Layer 3 of a small transformer language model trained on English Wikipedia (15 layers, counted from 0, width 128). Numbers have three digits each and are written without spaces.
A neuron adds its activation times its output weights to the MLP's output. To switch it off is to set its activation to zero at one token and run the rest of the model.
A neuron's activation on a vector x is SiLU(gate . x) times (in . x), where the dot is the dot product.

Input weights of the MLP neurons that the questions are about. A number n stands for (n - 500) times 0.0015.
n7 gate: 611746655492602770293748862275561346397440669610665257454479632342448697720234513709626401496475368487534504664319551473473525440817886327522594343440329180589517635291672350456530274441442556725572361642279430258446517355474513305500500534534657616491321748632504544474513285561508254140451636646439565403461607564625445543517562635527518347637692683460629483500473284383631454417451
n12 gate: 363508607645568733461474424474635379451360650220598534327429680481466664473241337287558458473414692252462465492557383512433460466542477577682572055705610642523553411538582614597652528575686588658409603653523414353520493363246362390391602367326651595435763485708357551496357445785478565410417508611369400425396326306481519527375430294404604470481450638379667500473242465232436519500625
n13 gate: 500449487508338240500452288687508457563517548790479300446587181650517242681567508504411631449706616525362797483268525400448379404529612182517366720383345382637558793350611412423596561409761559661558268550661470442421484312780548604475608596529312422521566364404840539350534415487488344530817599660703284347258630337281596492400629446325654591483568557620369193543657526480661643394470
n22 gate: 365634373863559294301599413704360402532732603504543598570469496460528438520650670464288544552383724575508520544392398545418580614472864508434405469437496320649469492275465631347563557527508302320367459409484484602164362445316512668410716738441355455492574661413496594540496515553822460532246606484608572457576307634400484468398297277546396535421520031366265556452558642496504624269504
n26 gate: 632572504513320739636589628285442291557579598509395342600343534649615323555385177540786384854483418394425477384736500445546594364363727272491403531672337371426329522526509420437421706678486385500193421464411423535625359509298344473596491478425667408451477356637601596279577560246669602382367446722504334583783312566687157766443109928680453452451397712264597495681306514470522738534450
n29 gate: 551726393516382459575406646407529479357459539535451321287734331249307416454153703670364298372347420598480546352381504508297559443223714318729704460626594446460241533467572520421378690544406357360528346635537538540230717545666508821540447447252475479463436608537436458429304492349492373734449605381364508387687525520582630533524592448547629666492691428517406421321765542484694927369369
n53 gate: 654182325419324500623568582631324275488558448482365451712471536453637561198438605454584575353488866338438474563242467556431440467512390492401496447582562717386459559533209682752397367309552417508615530404538318381799564545391612316475586334595896453603383479430737406411395408496654479661419339417508567137529311488617430541430678859578383500521765526602306344373487598415365443339223
n91 gate: 562426370610392552521504568592252566612552535697767540540635543372613484364464653545427536325714425665411558792520420725483391572661313549345504496420665484440388329520583250794528550425454464496205513411622599619407457516598688562592416299424590621653622598316538567447471263059370727426742364468565598313377291568703244456676471564731377321412414475735282492607529479410532315253467
n96 gate: 270570439599388345550620403481401492594372693629418399630448453531246264512345232546553367538522523734300481390637455625438332414715575347747575515470410637507429584692644712619432313611645621553601346674420485582381365492214469220433324500692519480387528427447606640385477402558456766604324407477603420548508355515614751610287593396394401336447446594295433673435370523522362555350352
n127 gate: 451567558447439569168490457424610578275500363597403511611615675322547500272689624378551438655543350456467665500463550477658665496500554434292482630768456537579385529507521289570446568350421558313486606387485871561721514540294421680511594893460448594631595526366481545411555493340404507288481366449636412346367545591646547398630515342481630324475504492466432552311549768635633475362354
n175 gate: 528261527398643391404552713477225352523365710413358666420558485707629496747551155713457598417657404500605472414422469536246586542488515594585648442771616582415492461620485695457593548626314418327558378570402353554353158697209641412388546407632322556500459551264496564476488568619538422675399679383610760669547460395543728574539360603443471504391828371424686377460496644470446500587596
n229 gate: 186407421516459446470453594512076483689631223426740324609674215298475476314611508517604645625237631623895661674434557496232480406402415621654566382545406380447451546656753611659418453512440504737284521529571546476405556406492594262586463451447751577652659383426718402311496552576343442580521648582446471545592462430508667525602428768384241549557375491567496684135500416500407460536737
n233 gate: 500544491601590388566392406368661434616620649670555440487691459540362445398457412539461413517262629427741442387262590455518687568457555278352375513586474478640398561534256690596393745521827517522342410431796632543396500517714545184176517379684548442698113727594643665750623492906373522452509186332561356610443630603574423461231168517207591483612308366443585469715460531281521630521691
n268 gate: 258413393571483295185459487585414518228538656618327674454643516574534358299671512543392646509134272568509228268702449474421467496526567254633577361602479345534525418474567496682666297353451491461576175680685587357366335568509730610437458380309487385376607898517340575570539319627705513352509404496539500715691549342650602543454785487647585534381656518539766639631384736833437263342504
n269 gate: 653420670637868570445528566745362555508668647452259582496577444483620234801789576492346678492602657657562483458338549321543313389426329479401500847582529550545594471537573554425574509561534550692549569483221622480548384484178676364288492413529891406615427450328504440441487536428524683154132420322454638488668479475508434595328775561345756427381441547343350437382466386403565605536585
n296 gate: 451803711408411410610277662602387381633453504372517415475525562719366454531376191531474543583280853328255487556193355367611425419564373478678672717620530474687687587590471461404466660601424771339509294453504667279594313419600549403470449345222408611491886526470487278461098479359458379772442504483483404453356616388496641719419275310765532296470535589623630177566527443580352672487531
n7 in: 592430393479251287679303272508328811339055438704424805353538377200731479487500450401513641720387667287364662324641555632438529339232374737478372567508432672550483276462596381656555698651646457500483522543526500471496809347474593465403323479581513407487415375381571386630439644352542539548341666440332677382664482725616500338319421429536325761368474540317642418422816745608462525616522
n12 in: 570686565511628641473321549383611469364326522282635485231493566399306511566352507381381450542216648265436543657481380469347478526413560554524511226655424790425466542341437553666666594548725770661474397534400392620560610402362398422631462428356434162504718554806417696512531434550589504523472578500534423377400748352462496416571449257425679702651408378601595620709437446419624407625383
n13 in: 564456410321601422332301430635516504185636639587535391335477387432617519388324382655524594476585460453621580492437543367456282241461793480362559585589325610434488441414504406389500702646610351571423545300480536512214594461626646476562395480512377079594851599403601605611345598512477653464803444465335397512544553543068434660411793662549307589539615403532598484588390408424396374363488
n22 in: 670488492055348480585489602488532520260473610504838383349554489774567454577433381484536330508461451350217480488468461370451603309610543412349732469645547782302406508676531398640708398655553472627465623492639480625578694665532345585313602213684580365244628516371615577604600287637481607299741476350496615574480488406508371457636395395504434271276552557391439416628492512550589634324419
n26 in: 392530757639355609311303579558563577437666367803426442549488548367689373444709594232559357500537573676634418542538550621353258566458488551609496525671412538661446309262484420674600349471600219487628304681348372504605451554377665142285554550512683691362539441687282448641521435384500601496660611559293453756432552320643645659566332331517614322508780822423117543632282556500223475496418
n29 in: 525508708460540500483594294528500529439569649388392621408312602268317354392703346772381300615340220618610404296561597500408696480358416434470476637581468332548255451516540248698447462532563398516420720634508363388432849605311407651789399744205632483585530661375365601455525531558564561687382413541398385456549555703672428577239550436682683316553669361587593772376369504718388595390325
n53 in: 342492419603135605504597617564365454476500714427576536416404531368468413450532268562639248447532683536464812325606460446667543488500272467269456564637359427360620516423634253282569508512508427377496589439427702360788625335385555746540351395573290680658754492472580391566648574450464362570513347451386541380533273221362532261572650703530504592665562719770412508517952517295588453382492
n91 in: 628651508538535523643302430400343324240430728471527384565538478552703523668488477618626332465469704356512204582383149584428654523717400343452488542554655617454585528539481609528419540603645387421385553332237508562492481349642645576515311551481369879535394539570363404864595545560504484460234787418590520577563480430484608333639153400699377623516599524540387520326622225591477527349532
n96 in: 677251512434401444410435448532298562488242458232666310362669454529552461385484473589468624387563442520488508568725682359479635599317583593521468453532823371441508787516484488423552582418492512661536642224685777437513577397710475735626500480647443790472750423234396376667252400386312351426827275620544460476528533488468551416492406528408563654305589649512662589573833365765587597368397
n127 in: 459570396406550658284521397504507324603585621702405532651525528398496339225600524427623464377655415368693750536504539544411497433389479504474321776760411262595369504258531500355525663303638392511507478457287624677530293536634619367532585840382515663564444616564284393474591510343511428394422280489792522521515578525496585683493379419470643507557533545544463347412575592636641531444555
n175 in: 496679569689289481601346474504796422344727434593688296635485650516382533340508596504623588361324484325310602439358447661803423345549425323413549677337284695635538593591392515419481508679508450519379575351469632492572599439558437645432474706583546465420325492655607590527411390329571607177382258538665442613496488705477579302670422631349576383546465789656389399360353379455560455711351
n229 in: 496320446209530427672239629682488622470424412333330633481466507668439370559676638543461492403632649511737366350512496334670607621580677403508603405549599288341330337454511695655332271489564446624731512492407625572528603576628528634716489317747364492248544519386460658706212249676436373774365422473650666553628690370442443469553429444552432387344422567563528527590404512496670478415394
n233 in: 375537492579560480347578524288634537500560531577253508647377426504933579541657441496455508753464533552573392557549692266458457356621440696374548624368709431612508655600504242500625488358429492300292521484504311807365601384614563350420308565689237316552424676452592617545283383620666650455479517706512692464095333299589340274600430456685424476408316483310555467364685628606584303649483
n268 in: 386726452542637654274409390539615512410300356534597351356589542234318542557331454448464452771368374701445229460338652716329466469634512293467606449316437484628492384657600374388583508488201761397758541516353504617566549296540700533243664445437528627606282292684484614476644337323361476359357629547377376686504410606361652520414508543694504372433844529391652580588340589558554469496366
n269 in: 471471361603641341517508407230455458366496426760540646516661332675304730304309322434529394776540358484569441398635662369487472577634347858331382371435614344576383401411599626364577605328343284187391300484792591460355382431624500571536581520484384542667423591767305357521471838483604533458593475602623278576488677500639609423524366592453479379350343348800648661733615588413532349563429
n296 in: 425313602516581606683523771504557421601407394370440516792564402309516793421602437723385394422732400484520383414602395441643606524630584410247451359512435574400589401354333447500322441348470516262311670492479595371585461209290500479713536541876533572435441430367445492570388300225396786221588521520467397244636437804643544557468379404564675604772471736463280496508262483559344369496538

Output weights of the MLP neurons that the questions are about. A number n stands for (n - 500) times 0.0018.
n7: 349489494631484636414569732408491632353604378634617374497441565500497418623338467589379452585506434423350377437383529422648678359582503270562616457572518310478603563582534538500528563546293528472657521444651545543546356489345413459357612469400550420528336448396308476568680589451491410497543739466514434521503489544408666591494643594475649426702618480604302570630580449480435294506400
n12: 608620551495491489630380524470596405631470512546452670572520497449374435450452424421700495489525483713531521513455426441397526454476445309531462565458559527436375568429421452538333477573506350657547325491522622470569533544548283343453592461439443425455983485590591516572475577535438730423579571600577503479447524552521434419558558483245616532411461410474671545431635441438434326434406
n13: 565565616547488427411439359596370448666704519573377240468557533403247482497362463497355481419523673462612495342508323468429546467675511282498514691390464398558503503573613599545517481467497456571463508491514440381518676497569596627562453644612578561451567593481258508536503296482478618393510626620459406519479485657381467517435693509573526645476466407533412383423589483466655448443542
n22: 438331477376443669586497432500512470480403500467552520595456356360466537462433612540386468579307539480509562433642562605628531513604557410448512419407588566470532529457470561512409700608529424464492497471506511758492470542595725463447557636566467524397271664494352348668506506608424686537615467593214535352476539656545354464339450373482326489605551264511344700517463549564335566308494
n26: 445649546424574510518570566525344564534363430616741518476437434526595287523328488597488580451688542364510527521457487559664625394354648449437587599576615296356654459656466506290567488413391575317426556365417458356474450259582482518420434641557522636494470483633556593530484294634373665438323602490480668584394464638581448468624410561578480367520541586742453406435595331402494402614602
n29: 510701454350522304507555528379474369523494428579519579363679600585522582632514406557511405649476585520404483364436441537637370458346554488662415265340602578509546519594453326576425442725542551497430689640506471447486512508503684567655432443546536507397523601486640593407611449510661599413398437395543514474486389398532460428429629491614568509404653199597605629311444361404541467488368
n53: 557469341518602398375599580500395576437544599270463603509441474551448497377536506586695491340549650562330541491632609426726430364401379366600436547519476530553704417618463176455663431431597371540378546348394467346391491425452653462573598375535566609424665461541653527413338404740473323516392611609531488447582401315526518456534663538525432731532463419613556586500545464609503342603534
n91: 606613431687503384593673455453656382413542369421396438542575671525534664449523506574571437616408464545417590506477497373478480505629500443622491404625649411322540303503612646448407586544622549610578538332428571574376524572546393606366425608500531577576407607792312346379584418393500324392380618521406552463603526255513466353549497398369603594466494450304408607431550488573511514488470
n96: 558568644445588647507445372385552585407645553507415534497481525398568531627523594566489610526488545332636525474327515560559452639471543467578529535362406374488503436489450454526530572646297454351492482519517537642663530458428517689506457331326444433376710487687447468491677405696634284463505489264358471409283598621487557280750431449485429551543518569431490491464404448452590495722475
n127: 483597334648284547652581574381557325521355589613456558636590402498497390406596418616413484385564408390544543534606383577550576484464403505540492618572558374500476615485399451542454388560387510556618593491437557319631495465356362371386488486561548500489680551578571500598338514639537522405453510295447583508539451645531482378422545516563539567461635435546569704465422487575685483435428
n175: 385547564611335503417480423466614567634565646567548486576467671569455471461517650434478539455331590695443306503492437367587535523607516541588628562477500445526453654571412497480477262570447547497327446460447536503457569404486432632581508483525576337477140530704729489503526454506534462509357511561516392401526615574405481520369558491556723500542376648566365308675356388355516560572322
n229: 566577713430617387564506555256584337568318516458404384492316618409648562471497363614414376500685612475410528506379287351385552454606508520404609350560381472459628615461365485457573707552487553448331578475472609523554373346570617500549461614492500454592527408505434406434512537608594453473633487430592444652603540626528572541542393565560508447702474436422488610446557444453521619267567
n233: 446537539319242404406424393448482494615632431500672479520632350732221474489379457649408681457305487559539394370539365500682479571475461494426580419494350578304675510420445653387572506695487534584512420527524560624414355572380633573523571415577503599573437431477662512357797517576500312481357428678641449562526411565477530453361388554417384488484497523521653465590575606517365611431532
n268: 390468690301661332321460452409572539321519595490566602357494553374609482449555497374509664561598503531497387442581562646556435479474466542490623487500447503488632468426562354494672519402445608482710447557422489405695533566612711430651457383639551476591467563623338561478503653538512419491388426297546532469411557514220543521413434388616524483460608215323640677486469569446470530341495
n269: 473383521313477399592559450527423328542463507415489512618277699573458735591548594421479488437445488506563660509577649581503471554271564534538494480544626482512661428491430513647528565458361364460394488585342635482577500520394555596624675478383376642297490409357547623369475405484707401679421410562373547403391441488487612624539280500374615479656263439500448582615388503510585679592489
n296: 387640730422439684537483461572649524570604462442516379364325500484497509366539520408561618517503656539578428376506560482594607477549458471629394775606500469488497593472388226395535492574506658523505520311441447457371503484489549516533555459458582441447772322459533361310512463525463462509585468538641531530500563607485224292524436429458368578563520491508559417451458483590447755360562

Each question names a token from some text and the token that comes next. It shows the vector x that enters the MLP there. A number n stands for (n - 500) times 0.0034.

Then comes g, the gradient of the next token's log-probability with respect to the MLP's output, scaled to length 1. A neuron's effect is roughly proportional to its activation times (output weights . g). A number n stands for (n - 500) times 0.0007.

"ent", then " in"
x: 656595373572382658785512435503756199609714254331655352490548302460440495500548504623600566610349495717497312487556513616794376414515361512523533497359494404461507643506258650375459437258490260623372225661659532487495546582405471303354622564540568255377617514296342458500659569565325597325659607546480754626538590452657515312387572545345473677388756286529604633209684505513354454623457
g: 473595628665403519388711477507502641482601338579534362763606476364573258539399552215439698622408459405397579239420753395249435450341377315702592681539529549380562615330644369418470494711595431664492523545735479512657757492501444507505272456603570518550473248508499411463262445378462450646491729613359461674694548426521454528551371414684792520464551432461301454335285327677510486627491
Switching off which neuron hurts the next token most? n229

"and", then "s"
x: 629584543440369742438409593702660262683631351259601504677469402489653493602291446401538368607521411570480437372338462561527440383549367533479362554359501512536538602480315547161489438348627554699436295423610508439649621400680319319488340710667484436449677386398404693466516503553368719315591604423533659827541802517712414356490653616402515391365500243575638602540709513513539276438447
g: 320539709598661629367171458446434429502369554577475599517426237336578741461687775391637539501353482383496747661395437566713394272209379637510371437865601572512409575454555072438527578572450455805626500387515356483376529460600502328399493491637417542617508664498644576461552506477497472605489397600592589517342477518546651438390456377332585355749693477506410546464505319552543479386459
Which two neurons, each switched off alone, lower its probability most, in order? n7, n175

",", then " the"
x: 771544552526376525687355532502696564429629412329657569530536432555398568479489349650448429551601332613357327487421405643567355435411437387512451428490488576395563456522461480430508548436691534691500461663527641585569523330542370279533483513451469499310757418532319650455418510501578466381333494460537523521570613483576521365529447383365368630462505185460642502445665734451579529559564
g: 513583442506400381501629445351425174448540572496686478374582441615778494602439286372291602292449452423797558560360620484594624662459721646574418575556463342300642441509347832523487474729620534466523404628395496670424372505485477329500425348580483534652566575538381496651449523369398343371441590718375455295494540615479504364522454665372461788474440652456375715673479172592437721247564
Which neuron, switched off, raises the next token's probability most? n12

" a", then " 19"
x: 585472415411519546681393541613649401386532342389353258441621420376526582400428364639612485526534501495527542366344423705631351718619479303376405591532622476415697552644543401361550463335708588710442291575690558412391464557627306369466610547540412534292728543331208686648600364553594708477375521408398687650383522482609380347578542570359348503462509388516736439431463657500540381566476
g: 525522581703572365610398563281476586543463504658611619551472507906428594318408366361391547510561472665236427348621654455535712386459456588588547377456450781330496609293684425626456529594257666384654416386441677394264432477584405467327783518410516656406558345591502346428441667704435549411390424580223398540665470570586607536398388295410472436478625495432480675410539743607646557461213
Switching off which neuron hurts the next token most? n233

" of", then " A"
x: 536517382407409712544550513532546347584586335294587574554652309445623603509503395663572525450654460690470347422286453603628484578530528550587410469463505575420635408609457647285427573409508320519716449581443701595530454402548250199319598631441428518372705408299221551492469417556651581387384611551514594588685538527603542506357601485453303503313692279442690558499674717560615457423559
g: 381499714745477740382582427578538474772601439674503159629627458271420343491578381462467585289676565476465620519497578500444765445575589655477454677352336306541491634570648393517696664550505460522619774544493481468607585275490384561382443431236706504582218500331594360455366356650450683456552691443343221349551496569312750591543391380536493462527536414423409377529558403503517546493263
Which neuron, switched off, raises the next token's probability most? n175

" W", then "ar"
x: 547650508353616552785452524494566474582390215383580652471599303429487571390483500460656409333481508510412329560419456623512344578454374382466475503287514477626495677528442637578606457414514547682426381485508391396492623435486264378392447508447419497248801366414379545634505577579432711438380577516510579748466529429584551462545654437352410521590640473497806591271611653467440280400551
g: 610703571448349697595423509447580312576477670509333323624740478586359522389573434346546313491700558515415472427476398504288509557295332660571539700472413420613449672653537155359665605647514484633633395500472361442510481554468539402248652643531542508474547700652548570501534288639726384507559414768766433603583268359470508275423615403447463365410649297574711334543302305599405592538325
Switching off which neuron hurts the next token most? n12

"an", then "g"
x: 549571649460434452401513516588718516521650280238361415468535357607457622608486572377548538635545411500508446414578341682641587500490281502653360490350521174487477328518383595298369531283632605621513377668432349341461417345465342406423481582578483472393628471671422589761489610388367574414340709536555846553469517525555447427436548592330392536373762178417771520506797465709444682588620
g: 522326494362518242515687294432396417371509557625435561306423521417485804346473525532538714566618418549435651454702385633542479405421398428352385483524483559440480395600472469516455584705465493541573741328187516421511461178495380736418595487466618754502675632738442674399555674521600515618350541569725600341616632370240633457290428456463478367530553487265532771346368308700620541587598
Which two neurons, each switched off alone, lower its probability most, in order? n53, n175

"and", then " Ch"
x: 580575577408437561451391635670642183475581440248595373714393462454717506572414595425687320681472323687547536529404384590532397393657514443479473545449630481657631412384510412151552178300610663593502406539503525339411500364683390234549390745630489415411686389443450571551419490583389639370421618504654663792365680302673474396515655480485497488241543471435706571365704492494738244421542
g: 501615429317443619594486349432312436297519595533481744542669552696466627351412446708581575448454209460595495597690456500884559538758522392538596427334435508432452393455479382674665512379714397354495760505431482482398291241506568533558365372284567567440424846329501452504435494498489625599382363514706384648357437614529439477198373450508500597576456641400623761354487344658631417652467
Which neuron, switched off, raises the next token's probability most? n233

"ed", then " Y"
x: 569721608457412632646411509635573346670685303313492574582555355415277626701388546399571457638607313624647354621449477649651378636335386559338355444454448420490584394482396527309579521278579334524494418475460457486485382270409398316500745372575625360254635517357249612619634606545509604397345422475533542752660418704632298494655600510341494421415869381478582416487755313631548506548647
g: 541203312452577599498282472781493486486522697581724498432840748406597633308530304608600485454479394634522263403446550543605380548615654459410675399404388616562507593869403370630596424410603224325737624426376370505410551407543519422539476473548528493590542499715660546404615573428466558497660405506440388670779335594323310468445664503373569395415396518437541599548420393264474271411394
Which neuron, switched off, raises the next token's probability most? n269

" Y", then "as"
x: 671631559392517524779457597386622624573575292341479421502688345348563473509459423366509465477587379419431509456375292587604350536518385640482521471495576661477558523378395442416406289377668596716464289576445428459567684555420181364489522510551513459460751296340472453702487487503612685450428561497613640644261479394519617469570513299293550517583674453493698605395664635576442481353507
g: 483483499590496448557488545330404516633540308312537632472458427575614551432713695544350669493463525397677643388751534589560635320586569545533505418389488342302440385599525493303509621543573764422361480506478546571325481554487456397478375636383490259377537592410505710402588549263551201656501443294637485416613493539551567440411686607684527363363451504556750564232521573815106458836284
Which neuron, switched off, raises the next token's probability most? n12

"ust", then "ri"
x: 771567562364406678708377372381660383528782352258448395496451310456367547432563595360579397632326438493603538492324514612662354687675362297700632307292563680764373526446399560403326538311616486611453295666630467449625596494487360350499424529526588345500615579194408412596599398551365505395551550512367727626681632780702511450582670454462565500438809223319755519363600382584521507371347
g: 435580485502520418432320380651554477542389362483629646762710350816639654267541536382463429387539574368498266260405613443566492656549515502378461652364469235607465584553649578399494460506344737361597653830787408559251579608472459467540736474376419506372478399384556403429904420498547163509613591624507428525471294572396256563459598580487516476441410415592527620568446400463650455551434
Which two neurons, each switched off alone, lower its probability most, in order? n29, n53

"e", then "ag"
x: 639702575344396674683422717563588633522559373386360539576569368554491575461479543527641349414468435567539314462293514696705398688446469497499522230767323660380438390292482665330397596248574251494365454566564479429524521519434216503356465599392434494569664461501267721712425513460573581315521596541438420447638372771582454583497675488286322585476421368533574410505824474534582424612536
g: 525700567678633364661512422502444525468726732688498545329388604586621329267617597555599562382429436324402447358345690589436583526299559488551365484577480517218738563491322547356598346653239539346389644327348455486617523530476653596493257446585504506703354845619490541444549728581608285556600308479359380546650161634361595381538533541437499329581402493449579457338579580627434657410476
Switching off which neuron hurts the next token most? n268

"ell", then "ing"
x: 692489588516432581600535524632634473666867372315482397631464418561493477403581666578613352555521462457516634306288307582601532575419414472561434429685456480754386293535460409311462369329862398762497361546438399383728505592356304456442761419678329382351673524396450520560366437472647621325508474382506744604569366398669475211375655452517323492294589431606685365462699610647477476365319
g: 414544671519444613585478430531377514557455506504426534404294442258672437276440614432658429534429458764455516494460297527420324511593636626470499373269569770780497476629585654590649396562629563449293458251600548383315593426570617442758242489577424413270407460473635406572656370628781570269807512735561651253485487483511458419641520572585401371499365248505488502584423752530594348471434
Which two neurons, each switched off alone, lower its probability most, in order? n22, n53

"ong", then "-"
x: 714670514166448451576481557570649580527774505310422521568563387550533559372484354503677429686557311451564529412453263509568423384433403299542461693322354596450406438546442432244472496282608489629276432510697410486488645433516392344314676708570287451592692486402352953577557526581391465479551462668523487580467483551714474331282642368264586623421750454596654585638667508454587421435461
g: 586714595544507370459595453543553557557428514476576789451538400523481599559273532399306419490514565831436339439695487380438485563502447633873636432302701560361685501499422619453587444556541440471549543592427347464444358356354526546604354493496272412536398566702461592520660222287659333375523450566419293665280373663334509512586485625498469487367649803600344464473634435286901436436376
Switching off which neuron hurts the next token most? n13

"as", then "in"
x: 505702678505396664557330489554644567579482485255436365525686474497647638605381336382520497537351519438332639343307316692629604694487326687357240599489668577529626261444444571485435574256573465505504264535542342505555517249591297309542658657630422483354667468303490661507441652222369656365416571662531694669584149357514356522521706639468550417425533399470666469455737546580500504490529
g: 457355580413275658592794655505553511381559417501394762528275498618387258452572538438476516560428492413372494568503699526614683659320360469655495651665342486619382642695547506339520554512457442325236529514460531286537543239313416490458460552261274417504516573323332464348581498490532627539708749564433700522547458489441342183707543717535530520449750482572464857550411531513485435409650
Which neuron, switched off, raises the next token's probability most? n7

"y", then " O"
x: 694614527345372682523326524563685482594611163345445374560587402278529482525557418420474342697536209481405292461309354561634428440487366533372469659633684508530469460398503658397517482190878487638399302579486619540666600593462412388536607568595475502412652266238504516668563509431391587443533592664401535804142537594583364517612603485278488524462535364519572534404757636763483560501390
g: 378420550795601486560471288351597586513659162393436358455619475729446449515532439542398625665589314219461571488495676550542504515645583404544752441562621423573211532411555457467622573333431445470705518220505548399410546240362286750471413184494615405510632717362347479378600551680477286386464512563558618579542624707480661608452576591711422583388491416511528305497604538504561516687257
Which neuron, switched off, raises the next token's probability most? n96

"g", then "et"
x: 547570420368615470569440482516652398521844488389336612801454408600491655576624312377560516504520429463510124294500400680447504577492491529741363660469503407464527486597528569256420260352533584707525359774587542476420585258623293360292568383374130506418596448259345522622825468590395575308567602601505800651591427634609442166488705453291378483324651412592657661333764547594645500498391
g: 503640351401476428548259803579563509230549431559348420289519486499590557301621348452674360588426662392470453657338542464572360588830343495403372445359556506794504483437647356492678515452575641517441484721323485596481436820657570424623375554555528473350489580676427576251497635445485659490419494317323487399439380368892661478445407526319529473522543394371704491536399633512798444567421
Which neuron, switched off, raises the next token's probability most? n26

"im", then "m"
x: 670646583354607729763348646454698450556512414235522354709488489681570654393595403390578360659479434397669616613405513594605417629500359591439458442586614420640388373334399314127313537214430624590426386514566503552342593359433302384439835577548342396429641529300415618591425603341489786282509421477381625645557270428638527595565697373468443447527536313691705370245647537673438560412533
g: 344474602694556661529433721469561343672343576480514503563423403653741680598372720434383535290450494354474462237346463523614496472592698607517559490643631515613674456435340465333740279701479449253580348337472590581374462574597533533399441616480593578269572181410564339306504674486415567700385657495372587722574243510185571438609714345541454363660481425350449530589533431453411651481590
Switching off which neuron hurts the next token most? n296

"C", then "\n"
x: 521479692506433745644404409474592499594746397188495503735623435706568526435352537433646443454456278483398397411415403705575492573302377341434411580469390485434454567395803442491444452400483510532598363596513551266456770502385287476284526726321407393285682582233381638583568362403461607277457461634456744553573566303756417527537669694430572564447623511446627443510634613485564527389579
g: 330460595761688455575512664539461684354568563512450601366754443444530218142332749675384505641485649514444557468528600407700545651456347770409322329543470490407460471436377411365834216319554287597800529341525437389364601525466403588441410489646432446464411620547482381585257530400407569633625547331628507542718535555465482395355558457637303603538499647594428585413541462416428496510716
Switching off which neuron hurts the next token most? n269

"ver", then "y"
x: 615445362407350563827460450633475679474572458321387283456430216470580565356503322620645408615638512706557418345443390538696621600484416343722445565285498607428663498396667631338440623512437425569509285475375412246433364393533297409610490379570410404528751507348336620478390620490352581429405591346337551629868239698549383493712813785463436666390606400214661468486613605605487632606551
g: 408438399705204624443621262619662457421456564447580370218372421762330504583455396310662580402529462643437401402539433716654606718351808634385443650607526399355470680336625325696550545611404468425580344623541406503516451565358487467713539679465636556661444392578643349439652523553509364585547380468288439419752363242561430539559399402534532591526197460473753608618370408591385417561559
Switching off which neuron hurts the next token most? n26

" his", then " s"
x: 623642573482425724727442372578841334557442443374506454412537520324462535468440232603598388528545494480501484655354368630588572545532434389446387661485496540499736532352385481326472392351681472509606403368654615367530436385404368372606614539557521599590790495456305412503409423565542749422426690333399526599376711638616467497415379342487285525432766379454533483265528649496495377397648
g: 302617435391664747559443287677446483700599202379492304544459551405610553333416618268454532562501300395556476660393314641368609439563691213608454594662474517460480748590505415229486220488480549481382560615699321481457491599645648507545658489507589351463415405682611444357341488391548440594404501384750690424460817663509493445615587664399575512581366490441455629307453788509379525359513
Switching off which neuron hurts the next token most? n296

" wh", then "ich"
x: 582691547353432513704353416538464558420622366321672368439510474329623431402824516710533269466670460646333237697516432623660692591242422433504319520458440557543470619456494529423491520284581431714356428532631469535523325500472339398397711603575371394312747459331400673782405358552362672507388332547649746543481410382563313361477572550303483536378721434444577431599605751433515650417522
g: 413519260532439488373656264476673546466365484645508553394548582509641437432583710821283630602633621709554323290483536292600544606441652571584362614359540610328572463430440453565280398722467279377385754355507331403628272469696373526733504462510526518525526524311471548606535442737498501598438424567536708350355465458572709586455513627335580630336320452530484621592268578479658481150437
Switching off which neuron hurts the next token most? n22

"ill", then " be"
x: 726478628498406557595401447360698517615908440304457450564447366450499538401634523520501274718574512416521313631233332644553451587403360443310360557655402490734415453630513356389394425289710437766563428499344423595573445464378372379456605528631299421493640629451415609660514466411545365348569401525518694618534628360581608236340550449429271682327697458444898412727499678668452621310527
g: 630211696464747349414446518389655364393427527526588468296508466339438481424525444584484470740498470587266512541771514385618579601249637484518783414737500630477551546539412541504496555710556366418455583379560188427544585455389569560536322415506574452563509525309545614308583518262163580597781650800348637684364351319519510535433370531384488442650407415291704526683526502531474553615426
Which neuron, switched off, raises the next token's probability most? n127

"f", then "ter"
x: 690529494416473487651459543667621329550590448284429453609511418584417635508773477335602341377492592585482586397311553624513700534484408478392583221396420379543583444445585548282499432513630539547452434560418489438314539436394279271446582582380413457476685501200336725686548356441360437456224629536351552619557272408624695598751585571491357517432699338538517686549810762479556321388659
g: 482470478475399294334445416306535393710444541562537536634356458517590528406519327470654473511385575329339522285481377250591738494574430729423445555388382449469741516340277557285645507523452583429413480615751358675209603574520649536554395694058490617512546345682420356428350398727428462588385583643449576460717378773484657511356531770556603592469605604415627654609579543588498500522464
Switching off which neuron hurts the next token most? n229

"el", then "en"
x: 744593635512364724810576473521672556500670322321549347568427296545463780597354823441610294397435424483472403394289489543628433407416568450414487652760335508414427250395578532403337493359676331507634385287425396544672386440285332466459619328598472397425698463369341583651402474539426509405482495458238431689393251663640689449558824648539435532334721423846666464732628487575365442528552
g: 502456623543555507682545455484421608501601544538399402509381758568524194359788366572583294264410544526290650278507670655630407403405438368392657784229521624621522417463407455741368548700632421529345503443542458436727537399448650569679327465345281334426502528513575296538412409581657752396421714525464414278728549514545649576532612683525610446543411389533485438308514726396475371470345
Switching off which neuron hurts the next token most? n53

"ch", then " a"
x: 698485533344271679510411422470623352174746327387491489459518468670333596426615473410594329528503375609418361742444303539665576571387435597650257374365611575443386630425537594328471316449634176674381361622647541492375410612546321440475586631464326599202703455296355532611560371466467509341398545684368742739543583695668569531368707525496379693517554530797501479533610715737602417457437
g: 564372405369627520348808623651484475433706684570700423641367579772523606516524427383619438242203522478380468502479487520542514417434508499314349232323369519573594530440690599578582378815481318409373576513392386546446430361681599638514397584328528602635511369328512401454722556586804511464535396657558585465311170556550484571375360453566442572637494525784375624562480471559617495295279
Switching off which neuron hurts the next token most? n268

" E", then "n"
x: 620624690363423643800431536526626470546540202353592490614741340535465541457489555393493505441637514502446423421314486632545333668499403574406423404566542514301631616510634319483591436376622435619473317415648521396412534563222256412486612539518424504270727454506317565651407513530588609519373649678594522668331554513524491310438748554231346431516589333568703576452622434405482334522517
g: 376541471507424677285779509441560391553638507469455658211440577664384632362506266355483606718521533554497617390586477249404760465534395541443556409642614511405416543522618503596354306345456346652564531582328457164468716425459425664688488400642475714538507377439686400306310648488226524613336380572341370588425743423485406508519620532585526454440692313468539663658857542491478577533474
Switching off which neuron hurts the next token most? n12